Layer 4 of a small transformer language model trained on English Wikipedia (12 layers, counted from 0, width 96).
A neuron's activation on a vector x is squared ReLU(weights . x), where the dot is the dot product.

Input weights of the MLP neurons that the questions are about. A number n stands for (n - 500) times 0.0016.
n2: 401 533 404 353 713 475 246 545 325 489 703 352 477 320 552 602 500 664 496 418 350 516 470 289 536 276 538 545 476 434 686 309 446 427 645 575 604 446 597 606 301 380 579 450 671 463 444 463 412 494 500 260 396 452 463 626 473 319 360 548 566 665 613 340 461 453 426 442 628 441 527 394 474 573 530 394 584 513 778 507 669 519 737 370 447 333 473 297 525 390 549 491 390 515 447 189
n29: 600 480 503 449 583 228 694 479 324 446 561 456 477 258 562 279 541 531 519 470 435 552 311 349 513 569 19 610 490 546 639 450 548 746 835 689 465 633 395 435 411 610 637 596 459 571 470 396 518 480 469 550 561 513 618 389 545 477 604 444 571 341 655 541 232 434 660 558 804 495 780 390 537 507 567 359 474 457 496 496 331 414 548 503 598 497 481 629 661 611 626 410 419 444 384 522
n32: 787 469 651 686 421 259 557 562 443 472 496 466 490 645 580 712 573 529 452 524 504 479 612 358 397 617 433 711 376 437 405 456 363 497 699 541 569 751 381 378 570 265 517 492 581 312 420 613 403 335 262 399 301 509 514 575 821 371 297 582 663 433 544 422 396 521 481 741 288 418 425 410 600 465 388 464 577 419 480 357 508 697 588 211 841 535 693 429 395 445 293 690 500 543 430 530
n51: 497 675 599 363 500 510 512 525 426 500 750 286 471 436 521 455 589 482 427 545 504 656 253 444 312 517 415 623 450 443 506 503 382 738 539 542 496 582 425 471 460 629 627 549 599 427 581 388 506 559 633 584 525 734 463 478 524 467 574 480 877 356 373 376 453 238 606 563 714 450 579 610 557 416 566 486 443 736 473 357 614 391 588 416 561 413 472 424 451 373 344 832 529 621 523 526
n53: 644 577 663 639 610 533 347 526 402 527 411 388 519 551 478 566 503 490 484 448 527 447 487 316 331 440 528 608 638 373 487 564 593 489 643 515 567 604 309 542 537 512 537 382 553 473 522 589 617 503 436 373 556 558 486 566 481 345 309 503 566 447 390 534 448 497 512 390 529 382 552 541 628 681 528 364 363 745 453 421 584 388 634 484 788 418 529 570 665 410 281 599 433 756 652 569
n66: 447 553 479 484 599 292 353 624 557 382 382 531 363 534 414 311 497 566 584 729 455 507 478 586 353 597 425 724 497 421 489 523 625 662 475 545 471 510 500 367 607 590 487 536 542 464 467 398 372 643 565 500 742 596 363 383 568 465 497 497 619 342 506 483 533 427 614 638 511 550 580 662 460 584 382 622 522 543 475 311 480 535 519 522 650 586 678 599 427 368 358 564 525 769 585 536
n78: 291 560 507 490 560 638 518 396 519 454 768 760 297 589 525 638 463 802 508 422 308 551 484 517 539 406 341 629 641 571 403 414 690 468 500 427 401 479 339 208 398 606 486 373 548 349 394 461 387 549 169 424 532 542 536 538 759 612 571 528 774 292 423 540 255 358 542 583 431 392 804 565 296 571 412 443 617 477 771 473 595 432 628 630 476 578 664 557 513 291 797 500 635 361 493 450
n85: 432 677 557 645 550 189 688 573 538 446 452 564 326 377 423 679 434 388 555 461 319 577 627 394 462 596 504 416 512 550 424 535 336 528 518 503 306 487 465 616 431 284 606 461 667 500 329 492 473 407 474 399 441 650 474 530 384 508 404 522 522 645 522 545 467 458 500 471 547 346 401 554 457 617 469 573 457 482 456 571 679 500 492 615 452 340 641 484 732 426 344 575 611 646 484 518
n86: 461 506 386 508 484 618 467 685 472 378 338 525 589 570 480 560 547 688 537 448 450 437 358 243 386 220 548 587 431 671 624 336 442 529 504 425 507 418 428 484 572 624 603 366 516 418 606 506 386 540 600 323 394 565 668 552 512 480 254 702 488 482 546 486 531 483 612 581 855 524 607 615 478 410 643 533 532 545 698 574 560 464 396 539 550 396 593 405 652 548 531 405 342 578 420 409
n100: 500 393 519 486 576 491 503 366 358 481 757 459 476 511 368 644 641 757 466 613 664 465 281 529 506 390 589 513 527 587 492 503 719 427 586 390 517 627 457 532 539 466 405 419 484 562 632 553 420 411 561 419 494 569 728 264 567 277 536 451 539 410 586 489 631 479 674 493 447 496 434 584 375 652 428 353 641 582 445 487 564 549 365 433 430 604 788 461 529 623 608 766 585 523 461 487
n138: 595 440 405 404 488 571 517 578 496 276 458 370 423 584 530 566 521 523 366 492 493 364 531 537 682 354 461 558 273 475 564 545 390 459 707 613 449 552 444 469 497 550 532 395 436 430 560 436 441 603 491 409 464 583 424 632 459 334 460 698 826 412 732 524 350 319 473 381 504 199 598 562 485 375 654 516 333 496 463 597 470 413 722 381 434 492 481 502 500 524 483 394 438 558 638 551
n139: 415 442 692 525 435 514 530 379 591 495 521 416 121 651 383 538 436 526 415 494 347 588 533 658 386 548 447 640 610 333 512 474 579 689 517 462 388 598 522 210 374 387 638 663 456 509 446 719 344 554 329 548 715 513 382 435 694 386 636 558 474 595 387 500 489 338 637 672 517 416 382 527 277 507 415 423 426 578 428 465 422 738 528 639 556 729 625 538 460 421 622 889 475 482 597 469
n152: 433 637 382 334 471 411 568 650 558 537 451 343 356 346 667 594 432 693 298 812 521 503 373 461 624 523 592 561 378 405 386 517 534 454 708 568 633 439 614 448 418 494 604 609 465 191 421 454 448 559 680 509 579 617 468 414 558 531 302 587 550 457 601 553 548 439 420 393 459 571 633 380 529 554 618 424 554 518 474 323 559 516 417 409 558 463 559 406 482 576 582 455 559 471 649 407
n153: 426 570 471 420 491 578 638 671 518 483 542 483 482 619 520 677 488 878 536 423 494 528 553 516 396 304 556 687 583 461 410 458 453 469 520 644 434 518 427 378 522 354 577 539 676 357 554 604 360 571 470 586 503 415 500 571 514 398 503 546 514 497 521 532 463 597 475 416 473 414 448 409 514 700 479 467 344 550 532 472 691 538 357 388 462 574 562 409 413 383 459 728 487 569 529 291
n156: 467 603 561 513 352 620 438 351 374 372 456 458 447 475 357 568 599 458 481 443 386 520 475 527 422 469 409 722 503 331 397 569 512 541 444 409 497 587 574 276 604 451 677 478 533 488 559 527 457 428 429 418 688 496 467 614 548 325 345 552 482 372 516 419 361 410 832 608 472 526 549 561 298 418 408 237 473 563 414 404 368 488 571 403 529 665 663 560 534 567 448 582 574 415 523 550
n162: 451 514 526 565 588 461 820 570 360 518 524 363 515 454 489 417 463 444 606 511 561 674 519 473 393 599 425 525 657 645 630 352 449 581 705 605 225 565 484 481 543 506 551 606 621 480 610 659 609 486 736 432 401 460 429 473 414 401 531 425 552 701 494 348 500 435 631 399 622 446 454 577 457 580 520 372 561 461 447 479 693 431 603 500 504 536 590 535 545 434 488 774 294 634 468 458
n168: 536 643 424 560 603 542 583 555 412 289 556 443 613 284 690 603 559 473 534 571 476 691 400 568 442 369 438 417 429 614 538 455 311 474 672 420 220 462 518 536 332 265 438 650 704 574 326 399 572 641 748 382 599 671 377 535 570 544 507 591 565 645 470 318 404 439 451 325 651 433 323 270 277 536 708 459 550 517 752 482 583 434 522 516 478 529 556 527 767 589 583 463 573 547 358 479
n177: 616 437 627 781 572 405 422 503 474 459 354 338 509 608 397 563 332 470 504 585 473 568 565 205 466 268 249 529 342 557 393 478 546 513 602 405 482 596 439 360 603 493 542 489 728 411 488 592 520 391 355 517 478 492 474 489 636 276 553 482 676 255 403 308 361 556 493 518 427 395 444 507 375 444 506 547 524 690 472 389 485 582 595 354 648 356 769 535 708 426 326 752 638 433 386 701
n181: 582 423 276 429 548 530 457 334 476 369 686 496 539 266 608 535 503 608 472 700 612 538 464 323 382 221 405 670 562 781 568 431 490 511 596 625 206 426 412 471 699 556 517 423 462 221 580 390 373 389 467 500 361 505 536 630 462 288 402 563 804 276 488 430 346 273 421 344 600 422 567 575 306 800 699 395 504 595 449 190 470 413 568 429 429 423 496 467 452 500 277 500 569 414 533 356
n203: 382 409 446 570 644 393 627 744 479 495 471 374 471 567 584 614 514 704 378 419 381 667 300 262 479 340 299 527 468 482 523 458 615 464 696 389 423 596 490 487 384 648 552 378 488 290 569 366 394 423 554 655 365 448 654 421 516 483 456 649 572 259 345 553 260 393 500 426 531 408 766 772 614 540 589 569 567 407 415 513 445 524 397 471 573 479 531 477 489 660 385 599 500 405 506 474
n209: 649 395 528 693 530 433 369 517 513 197 779 496 409 588 305 526 541 519 481 346 303 453 444 528 322 398 382 609 411 651 567 417 476 477 559 655 511 631 370 290 553 451 418 583 831 546 458 507 716 655 243 272 760 457 457 367 478 500 452 640 496 322 575 439 399 454 574 538 449 378 500 426 337 511 485 455 626 534 345 359 524 459 704 522 522 728 477 467 508 365 594 481 452 599 311 379
n274: 456 518 594 424 476 262 534 551 500 269 575 318 390 478 575 638 708 557 545 482 578 635 655 623 419 476 442 665 500 391 282 465 517 524 500 484 521 561 507 530 416 464 564 780 686 491 536 546 593 569 659 283 614 576 395 529 623 438 578 459 536 616 510 556 360 472 539 546 590 471 439 481 523 537 519 576 396 562 707 209 537 578 612 264 699 410 699 367 432 312 445 561 329 578 621 556
n281: 513 466 538 336 510 380 415 220 414 491 472 478 428 357 562 440 544 497 275 566 518 676 526 525 339 487 614 708 590 597 533 331 427 408 467 336 573 395 497 480 635 286 566 556 809 488 523 561 613 407 401 439 529 587 482 356 504 559 478 449 572 463 405 528 551 396 457 399 430 417 486 712 373 691 587 470 560 529 545 630 601 677 689 459 657 466 718 466 514 303 561 553 450 522 454 547
n290: 431 587 605 405 631 421 488 580 294 550 467 679 210 445 297 567 521 533 607 579 292 463 388 528 381 413 504 513 441 508 503 435 485 430 500 630 569 447 592 402 441 236 602 568 627 564 402 378 521 486 435 551 686 448 572 433 470 569 428 718 466 668 593 514 584 503 383 526 424 535 373 340 435 512 443 393 367 670 522 534 544 715 495 489 470 570 571 336 598 370 503 709 514 720 564 448
n345: 673 702 509 471 596 511 410 525 234 242 595 696 439 587 624 624 654 500 344 763 558 541 473 346 523 430 465 571 412 355 549 402 377 473 391 707 343 544 584 524 629 255 403 422 528 117 507 578 679 410 624 551 521 531 710 698 596 514 583 568 693 500 558 294 464 135 482 472 761 421 408 648 407 526 515 562 426 717 561 612 627 454 490 380 346 520 477 332 458 709 454 514 470 591 510 456
n360: 526 472 511 443 445 511 536 546 509 530 390 498 505 443 498 407 552 488 552 555 551 460 538 545 347 502 545 530 371 460 511 463 488 507 580 421 558 506 619 481 591 566 559 388 498 571 414 540 445 488 582 468 490 443 473 508 437 553 504 545 531 479 549 579 542 463 386 471 416 544 466 480 566 615 593 536 557 511 476 548 508 491 532 481 442 374 552 501 560 487 562 505 516 442 616 334
n370: 641 414 517 490 575 407 482 420 420 483 382 497 440 420 422 556 393 476 338 574 519 451 578 434 357 491 614 565 710 503 384 329 400 655 737 456 565 587 566 482 515 435 473 485 510 413 487 649 671 452 519 475 655 644 508 457 531 490 304 417 473 443 480 399 449 569 535 315 408 405 467 656 576 616 488 412 402 539 529 455 652 534 465 669 684 477 512 539 681 445 554 464 483 691 592 464

Each question shows a token from some text and the vector x that enters the MLP there. A number n stands for (n - 500) times 0.012.

" U": 426 427 517 447 467 567 579 388 537 686 368 538 491 554 520 478 587 483 500 504 728 476 502 565 399 474 687 443 417 563 682 510 368 347 491 504 692 495 445 650 479 600 515 516 458 639 562 483 516 449 450 556 464 492 566 501 361 534 644 504 403 490 443 649 515 538 488 627 436 507 413 539 515 430 620 545 442 460 503 638 528 548 664 393 466 474 550 499 375 485 608 388 512 561 542 618
The most active neuron and its activation: n281, at about 5.7

"g": 542 492 506 530 372 545 555 585 678 529 516 708 470 518 426 502 479 429 652 440 518 419 443 691 539 565 655 427 439 550 361 583 498 337 316 517 402 593 571 598 455 487 416 412 483 594 541 423 541 564 538 660 484 453 573 427 422 514 411 488 455 635 577 571 506 438 357 475 406 474 430 460 523 464 527 615 509 597 428 609 472 450 353 585 439 501 461 327 529 439 536 397 610 471 474 577
Which of these neurons fires most? n290

"ar": 480 448 477 607 393 568 509 418 646 666 450 445 432 546 320 648 512 458 606 517 595 368 527 565 534 506 565 422 495 346 430 582 556 447 378 378 493 543 488 541 476 495 571 442 474 533 587 413 416 362 426 466 375 444 475 524 412 395 520 459 430 516 458 590 408 623 415 547 567 607 519 414 683 368 427 492 605 537 481 553 404 566 396 471 347 451 428 488 370 561 378 568 540 560 545 687
Which of these neurons fires most? n156

"s": 495 500 520 543 520 495 468 591 741 551 503 608 484 489 576 516 498 409 552 581 481 346 480 501 572 558 744 504 446 500 515 597 591 501 325 513 577 611 484 499 520 319 254 356 394 508 610 537 481 476 703 568 481 570 504 555 423 597 513 539 472 462 504 594 476 497 469 433 385 543 407 522 501 513 542 655 552 443 459 634 393 365 526 410 504 473 501 529 486 524 375 498 574 669 531 488
The most active neuron and its activation: n345, at about 1.3

"p": 490 499 483 577 440 520 481 548 737 520 504 490 451 552 492 537 496 448 554 474 503 461 521 733 517 563 775 382 592 423 443 500 515 377 467 437 449 548 616 484 419 449 386 343 531 591 461 473 588 517 439 580 435 526 439 537 443 660 446 457 442 630 476 643 587 605 418 445 397 540 480 348 452 492 547 570 531 483 527 550 506 545 234 537 482 430 548 463 552 473 448 509 715 472 505 544
Which of these neurons fires most? n85

" a": 568 521 633 564 510 503 557 628 485 729 515 439 565 631 530 508 482 376 371 564 734 402 664 452 554 527 495 385 481 551 456 552 449 509 549 446 692 637 394 532 553 538 421 474 475 590 431 574 428 403 425 418 429 395 427 573 517 551 409 494 505 488 518 416 528 679 473 600 456 544 391 327 514 420 455 516 478 549 439 445 390 485 679 432 573 416 502 627 491 513 508 490 532 447 459 630
Which three neurons fire most, strongest first? n32, n177, n53

"ock": 525 423 629 511 337 569 409 484 664 464 433 513 632 408 603 395 494 451 601 446 630 304 527 495 370 483 565 519 531 497 608 594 600 496 559 482 464 370 468 568 577 734 435 398 270 541 568 469 479 410 497 515 502 499 437 542 481 473 583 443 592 421 540 656 539 613 483 440 498 519 501 473 499 487 516 517 627 522 405 512 552 370 469 637 462 455 415 547 415 557 424 296 594 535 515 550
Which of these neurons fires most? n181

" T": 486 460 508 456 575 520 529 498 564 604 495 484 693 449 517 467 562 396 490 559 463 479 430 578 420 572 866 430 450 465 540 552 391 333 413 363 537 501 407 626 532 439 474 537 442 635 522 520 567 464 445 530 511 567 373 531 404 703 520 578 456 511 473 521 473 437 391 469 417 488 480 441 507 419 637 641 484 529 449 551 378 431 526 508 407 535 554 418 380 429 575 483 532 298 456 593
Which of these neurons fires most? n281

"or": 408 472 511 604 421 477 484 447 636 537 250 486 436 451 560 464 581 329 553 574 489 416 680 654 601 523 585 484 662 389 356 573 563 536 447 342 645 386 518 507 516 567 444 543 521 484 547 487 477 507 500 470 370 409 473 492 473 448 535 394 374 570 545 599 561 556 514 562 486 736 547 419 589 414 355 473 551 530 488 465 410 406 460 431 446 548 563 646 435 516 436 521 592 480 580 480
The most active neuron and its activation: n156, at about 1.6

"ro": 406 405 547 493 505 520 531 683 531 644 456 480 544 568 579 621 458 422 484 467 513 458 510 394 560 523 446 401 350 568 592 666 520 530 545 498 539 337 407 630 527 457 552 390 497 509 607 417 402 505 471 585 438 455 411 454 248 604 499 539 318 418 269 569 459 479 503 701 509 487 485 486 569 477 537 589 565 444 433 633 492 523 572 433 477 569 452 480 484 424 453 388 421 549 651 488
Which of these neurons fires most? n203

"-": 489 422 490 677 533 504 544 541 547 580 432 529 579 560 553 430 610 532 594 459 592 466 572 598 457 553 576 434 407 558 590 560 479 414 419 479 622 542 448 523 457 526 504 500 414 515 479 409 588 363 501 584 524 255 483 608 404 488 425 492 410 538 491 600 593 575 443 648 444 633 484 437 507 378 462 587 654 424 489 467 448 561 379 420 594 469 487 551 168 376 468 475 653 532 488 521
Which of these neurons fires most? n32

"===": 425 425 542 539 445 494 568 543 532 649 577 476 667 541 496 417 728 476 439 375 691 502 673 716 469 574 322 451 466 471 489 455 438 490 517 387 528 527 588 609 471 681 541 490 546 440 444 490 519 523 542 532 484 332 420 556 333 529 496 389 521 575 492 432 478 439 537 524 426 472 381 497 605 432 570 629 455 342 486 517 346 536 582 401 541 442 452 535 423 456 503 445 470 454 555 612
Which of these neurons fires most? n274

"en": 526 444 489 516 352 527 415 531 440 464 421 549 537 542 563 604 583 456 516 529 527 290 674 587 625 517 613 467 537 414 556 714 542 508 516 349 403 528 502 552 505 427 414 527 363 413 545 398 510 444 589 433 441 448 496 498 555 644 595 504 412 369 556 712 625 552 640 491 499 564 543 467 491 356 532 526 494 515 518 533 461 402 350 421 527 515 472 518 401 560 510 280 600 409 581 567
Which of these neurons fires most? n138

" the": 484 322 553 432 454 555 440 567 548 630 461 461 536 556 398 524 507 428 349 540 520 307 504 623 443 597 498 479 511 343 559 515 443 495 404 427 529 480 448 629 462 419 537 477 495 644 618 533 533 471 477 510 481 485 560 564 608 580 512 317 510 431 492 482 420 656 435 400 466 607 343 428 517 364 470 560 494 552 366 500 438 616 459 509 541 381 427 844 499 539 563 515 528 522 531 453
The most active neuron and its activation: n370, at about 1

"–19": 429 399 477 532 454 316 482 536 683 614 391 674 554 368 453 448 559 541 685 440 469 438 550 536 458 664 401 415 440 419 460 487 436 374 508 538 618 467 423 729 351 437 592 532 380 696 550 504 555 445 529 524 530 425 513 434 458 579 555 356 475 540 438 553 476 507 493 442 446 607 526 527 456 459 513 487 522 512 443 485 527 364 552 460 474 549 496 682 409 577 415 391 507 597 463 610
Which of these neurons fires most? n29

"ic": 470 449 438 649 449 617 606 493 727 580 451 486 460 570 372 501 681 456 471 540 498 512 495 690 562 526 594 481 653 515 414 621 529 586 448 283 383 618 543 459 476 650 436 442 427 610 431 586 470 452 525 501 529 496 440 663 341 515 533 400 422 659 481 421 516 562 512 649 472 652 407 442 447 455 468 524 490 475 410 527 428 465 558 514 511 581 363 562 537 473 458 498 540 484 574 577
Which of these neurons fires most? n139

"B": 482 380 519 466 441 636 533 626 471 627 568 524 587 559 544 551 583 330 550 383 610 509 522 526 431 478 665 449 531 578 512 495 295 431 418 554 474 417 554 602 572 608 406 484 465 645 600 506 626 506 488 517 387 493 417 788 321 501 571 530 454 503 359 483 554 534 522 485 455 489 385 516 613 403 585 509 552 490 446 641 536 396 436 581 423 535 608 518 345 459 521 499 521 489 426 548
Which two neurons fire most, strongest first? n162, n360

"ile": 473 496 492 593 529 427 542 573 563 609 578 383 585 539 510 412 482 537 544 537 567 303 575 558 492 521 515 441 444 419 507 637 480 520 552 437 526 585 345 624 559 732 438 491 497 617 660 594 467 570 464 518 438 469 241 456 354 663 514 334 535 553 385 602 488 420 550 463 575 534 477 444 659 509 509 518 496 530 504 487 419 497 461 500 503 411 473 656 534 461 442 457 510 605 680 613
Which of these neurons fires most? n53

"ivers": 414 435 581 541 334 476 649 480 737 509 430 596 634 454 514 414 495 406 549 458 557 447 644 554 570 513 529 403 526 522 469 576 621 380 545 639 530 403 440 695 571 530 498 528 418 645 369 526 526 488 403 395 607 549 393 517 464 562 591 483 558 476 442 340 459 670 388 563 371 362 529 532 523 443 497 589 448 455 429 556 434 423 372 541 419 438 532 598 447 519 449 391 511 469 497 580
Which two neurons fire most, strongest first? n85, n360

"ust": 423 474 515 617 500 583 525 616 481 642 682 434 549 563 569 511 610 422 442 518 597 450 334 677 644 456 650 378 468 363 522 532 534 283 364 596 516 584 495 646 605 599 469 539 494 522 529 581 488 531 576 552 332 515 502 580 464 513 623 420 446 598 482 412 509 515 412 441 517 534 501 567 412 464 426 623 470 425 452 639 416 379 489 493 293 530 519 435 497 493 527 452 438 435 469 523
Which two neurons fire most, strongest first? n345, n100

"man": 482 409 512 541 424 579 424 418 497 601 473 446 472 584 475 561 460 537 584 484 522 290 556 586 552 628 568 512 460 397 528 665 540 478 566 405 607 512 554 561 543 794 593 462 453 575 491 430 513 462 459 502 387 502 457 625 533 574 589 423 415 416 384 548 467 433 558 657 412 675 493 469 647 431 502 430 448 466 357 629 492 542 419 402 556 481 549 585 376 517 436 427 506 506 652 650
The most active neuron and its activation: n156, at about 1.9

"et": 541 329 439 609 500 567 462 588 475 519 488 604 586 462 518 447 546 289 543 393 679 610 515 561 540 478 557 462 582 441 467 617 539 413 492 565 338 424 543 622 602 443 470 447 513 580 514 374 587 499 529 455 473 474 468 601 235 476 586 479 456 423 260 370 575 522 470 554 419 547 469 418 431 322 558 602 500 407 545 475 429 527 477 562 443 521 346 426 463 455 485 500 490 451 382 569
Which of these neurons fires most? n168

"h": 508 499 423 564 512 710 567 481 531 488 467 615 534 527 545 651 416 358 590 450 555 387 632 550 555 507 561 206 410 528 545 545 548 537 376 411 489 377 518 531 527 437 460 535 438 548 481 337 605 481 532 541 445 451 334 613 621 654 545 574 471 527 531 602 519 577 445 424 402 548 533 445 359 385 610 447 480 426 463 567 590 419 448 441 467 518 663 597 448 465 478 499 567 476 518 656
Which of these neurons fires most? n168

"y": 530 598 505 546 441 596 364 550 511 570 551 407 686 497 547 498 449 372 579 506 505 493 519 459 469 518 482 373 446 553 677 371 561 501 445 397 563 489 545 494 617 427 488 455 401 667 666 484 570 423 581 508 376 506 404 508 255 515 587 506 386 512 499 535 533 649 444 590 516 573 320 454 553 427 463 566 552 526 341 455 546 492 691 299 486 468 572 577 500 511 411 542 473 515 431 585
Which three neurons fire most, strongest first? n177, n162, n360

" St": 469 331 509 488 385 535 475 512 585 583 495 547 559 531 588 339 618 459 478 509 554 556 394 658 471 528 756 374 582 536 584 566 317 514 478 526 559 379 364 699 563 532 460 607 432 578 510 632 581 472 543 479 434 462 458 576 425 669 506 389 571 519 364 456 526 540 466 489 372 486 415 560 513 467 572 534 491 556 473 486 478 403 536 551 499 464 409 547 343 364 536 535 423 438 335 553
Which of these neurons fires most? n281

"th": 417 559 493 453 467 707 485 500 426 514 582 490 496 436 525 601 629 482 568 437 389 283 619 543 429 469 687 536 515 426 492 612 466 444 315 342 506 434 568 609 439 519 490 466 537 554 402 355 520 506 432 500 449 611 293 658 419 684 423 509 475 542 479 501 516 515 496 464 283 699 489 429 485 507 470 506 500 492 529 561 481 398 542 553 517 513 599 593 403 543 538 454 539 467 586 531
Which three neurons fire most, strongest first? n156, n360, n78

"om": 558 519 569 568 410 684 567 471 601 487 632 542 517 619 528 475 459 369 479 550 581 490 465 436 536 623 674 388 612 457 489 573 424 448 517 479 418 481 534 718 594 596 480 370 481 502 687 499 457 411 540 604 382 542 461 572 382 655 565 432 368 467 465 472 562 504 517 485 489 652 387 402 619 457 553 625 470 430 548 568 473 470 391 401 528 379 333 455 441 644 481 511 430 546 551 502
Which two neurons fire most, strongest first? n345, n360

"est": 371 571 456 629 440 626 519 564 464 607 523 459 511 532 514 509 531 356 307 443 405 499 531 550 506 472 448 436 453 485 518 461 461 392 469 514 509 344 390 522 647 413 541 428 433 596 548 439 466 521 617 467 217 447 337 633 470 477 620 442 565 578 484 615 476 537 437 532 392 586 414 500 505 463 494 593 422 436 437 563 417 457 625 610 417 508 377 482 303 568 561 322 485 425 479 520
Which of these neurons fires most? n138

" have": 454 522 564 482 566 524 482 575 591 482 569 519 731 506 554 486 600 575 482 569 444 407 459 472 512 429 520 333 549 413 550 639 364 502 398 450 570 450 426 611 479 489 556 515 521 735 564 386 374 508 505 411 495 546 387 441 297 560 534 475 479 474 527 557 429 505 479 430 312 532 502 391 422 407 515 569 638 657 359 522 450 404 563 476 406 596 409 621 420 446 472 405 565 521 645 422
Which three neurons fire most, strongest first? n360, n138, n209

"ated": 474 516 528 610 496 439 562 586 401 554 472 412 454 451 559 569 575 455 611 511 562 368 643 678 607 568 485 625 571 512 405 651 608 489 378 429 612 461 497 545 580 631 446 456 458 565 441 561 552 420 571 506 546 391 449 614 537 600 706 417 542 480 503 660 547 541 499 501 440 503 467 545 435 507 459 581 649 397 536 476 374 510 535 460 542 600 487 674 379 431 418 258 525 404 540 568
Which two neurons fire most, strongest first? n274, n66

"ep": 598 611 418 517 388 528 467 461 597 548 517 613 566 546 538 514 539 569 483 433 637 427 600 634 563 539 630 513 628 479 420 562 561 440 617 446 504 566 532 539 590 652 445 501 389 364 488 403 429 508 435 531 486 527 538 642 547 512 572 350 369 497 496 568 700 592 433 678 372 495 517 437 464 479 370 490 634 483 521 418 473 368 451 476 623 658 412 538 416 483 504 411 567 345 578 627
The most active neuron and its activation: n78, at about 2.1

"C": 586 580 540 561 490 593 554 545 536 617 448 590 597 532 530 523 581 495 499 479 531 565 425 474 491 429 734 521 538 479 452 429 417 330 359 440 570 523 512 672 488 681 393 341 407 571 526 489 676 445 497 529 367 509 541 673 374 557 493 482 367 453 415 481 569 454 457 613 496 594 363 597 473 443 542 564 488 447 465 599 505 431 454 638 430 634 465 547 472 452 449 403 625 484 537 680
Which two neurons fire most, strongest first? n86, n345

"f": 528 516 382 597 421 548 639 645 539 604 590 376 570 498 602 664 508 530 582 427 693 447 619 613 474 495 675 419 366 522 577 654 410 460 444 561 616 452 556 567 538 486 464 450 448 468 566 392 387 529 554 466 437 503 467 643 441 492 637 403 517 678 489 640 537 544 439 509 390 420 427 492 615 434 601 570 470 433 480 612 548 412 482 448 473 491 515 374 482 547 453 453 690 492 467 464
Which two neurons fire most, strongest first? n138, n153

".": 465 624 493 523 412 503 535 544 472 447 466 471 644 483 516 523 437 473 557 411 534 317 425 573 585 666 497 448 405 516 627 428 386 498 497 503 561 395 514 513 533 471 557 554 398 582 650 405 411 451 512 608 391 285 432 545 383 663 481 525 521 379 554 605 540 554 526 524 525 624 527 518 673 378 532 593 353 370 481 672 401 345 534 555 477 401 415 515 448 463 448 398 603 422 564 516
Which three neurons fire most, strongest first? n138, n360, n29

"ge": 531 576 456 449 356 514 384 566 580 568 451 469 612 537 620 545 602 482 662 538 423 309 576 470 449 562 668 380 536 512 394 473 530 588 429 431 609 422 524 516 535 604 473 459 438 610 396 519 452 411 492 450 426 577 423 527 378 508 608 473 497 623 503 569 532 507 427 411 466 510 517 482 450 465 441 508 590 447 551 424 595 349 484 350 568 512 470 738 579 355 430 419 450 519 637 713
Which of these neurons fires most? n53

" C": 508 446 500 506 419 572 496 515 635 541 401 495 572 472 531 394 611 343 462 565 427 466 443 617 430 458 836 475 596 602 621 493 355 412 429 313 585 475 459 655 463 591 458 398 449 597 566 509 704 545 444 536 447 393 509 602 473 630 519 490 459 426 445 584 582 533 486 600 476 574 401 543 511 399 501 610 527 464 528 535 580 452 498 553 471 457 506 432 466 445 543 530 540 478 427 699
Which three neurons fire most, strongest first? n281, n360, n86

" m": 444 530 684 401 312 671 591 574 602 495 511 466 592 500 538 432 548 252 567 465 558 489 528 594 454 518 630 428 540 352 421 464 409 496 434 509 616 583 435 610 509 575 443 599 525 614 490 557 528 586 535 421 502 556 355 613 543 646 412 503 390 512 511 513 588 563 383 505 455 696 491 530 590 532 580 616 500 490 472 516 581 425 510 515 587 431 447 441 391 581 515 600 328 526 480 587
Which of these neurons fires most? n274

" his": 572 499 545 343 437 620 468 580 531 607 426 444 571 522 558 449 629 395 535 473 621 443 472 572 443 408 576 473 488 452 470 543 514 451 358 439 526 503 446 544 486 603 606 391 576 761 542 536 544 588 487 537 612 378 511 522 508 521 440 412 319 456 446 523 455 573 512 416 472 558 422 463 526 510 439 315 470 520 374 574 481 595 500 602 621 482 473 829 414 471 546 426 541 541 585 599
Which of these neurons fires most? n53

"4": 429 461 591 387 497 628 443 532 614 658 442 524 638 407 429 476 514 347 677 487 595 502 463 614 495 542 449 462 532 665 502 563 438 515 577 479 568 497 476 596 522 532 476 443 457 559 531 418 532 471 529 506 557 501 586 510 368 529 507 277 433 514 477 540 522 538 478 596 465 583 442 474 596 377 474 397 504 459 426 509 507 146 505 553 438 426 475 651 399 549 478 415 376 534 338 571
Which two neurons fire most, strongest first? n29, n162

"w": 415 604 495 548 350 635 473 469 673 415 624 495 507 554 580 495 492 398 538 501 561 398 440 758 491 543 722 537 509 503 529 503 488 449 348 503 560 386 493 464 483 491 474 412 416 540 617 359 520 572 516 564 409 504 487 540 544 563 578 454 512 436 508 579 678 487 307 499 486 592 450 500 424 473 535 504 514 489 453 436 537 592 332 362 393 543 548 487 393 493 394 537 591 513 483 271
Which two neurons fire most, strongest first? n153, n360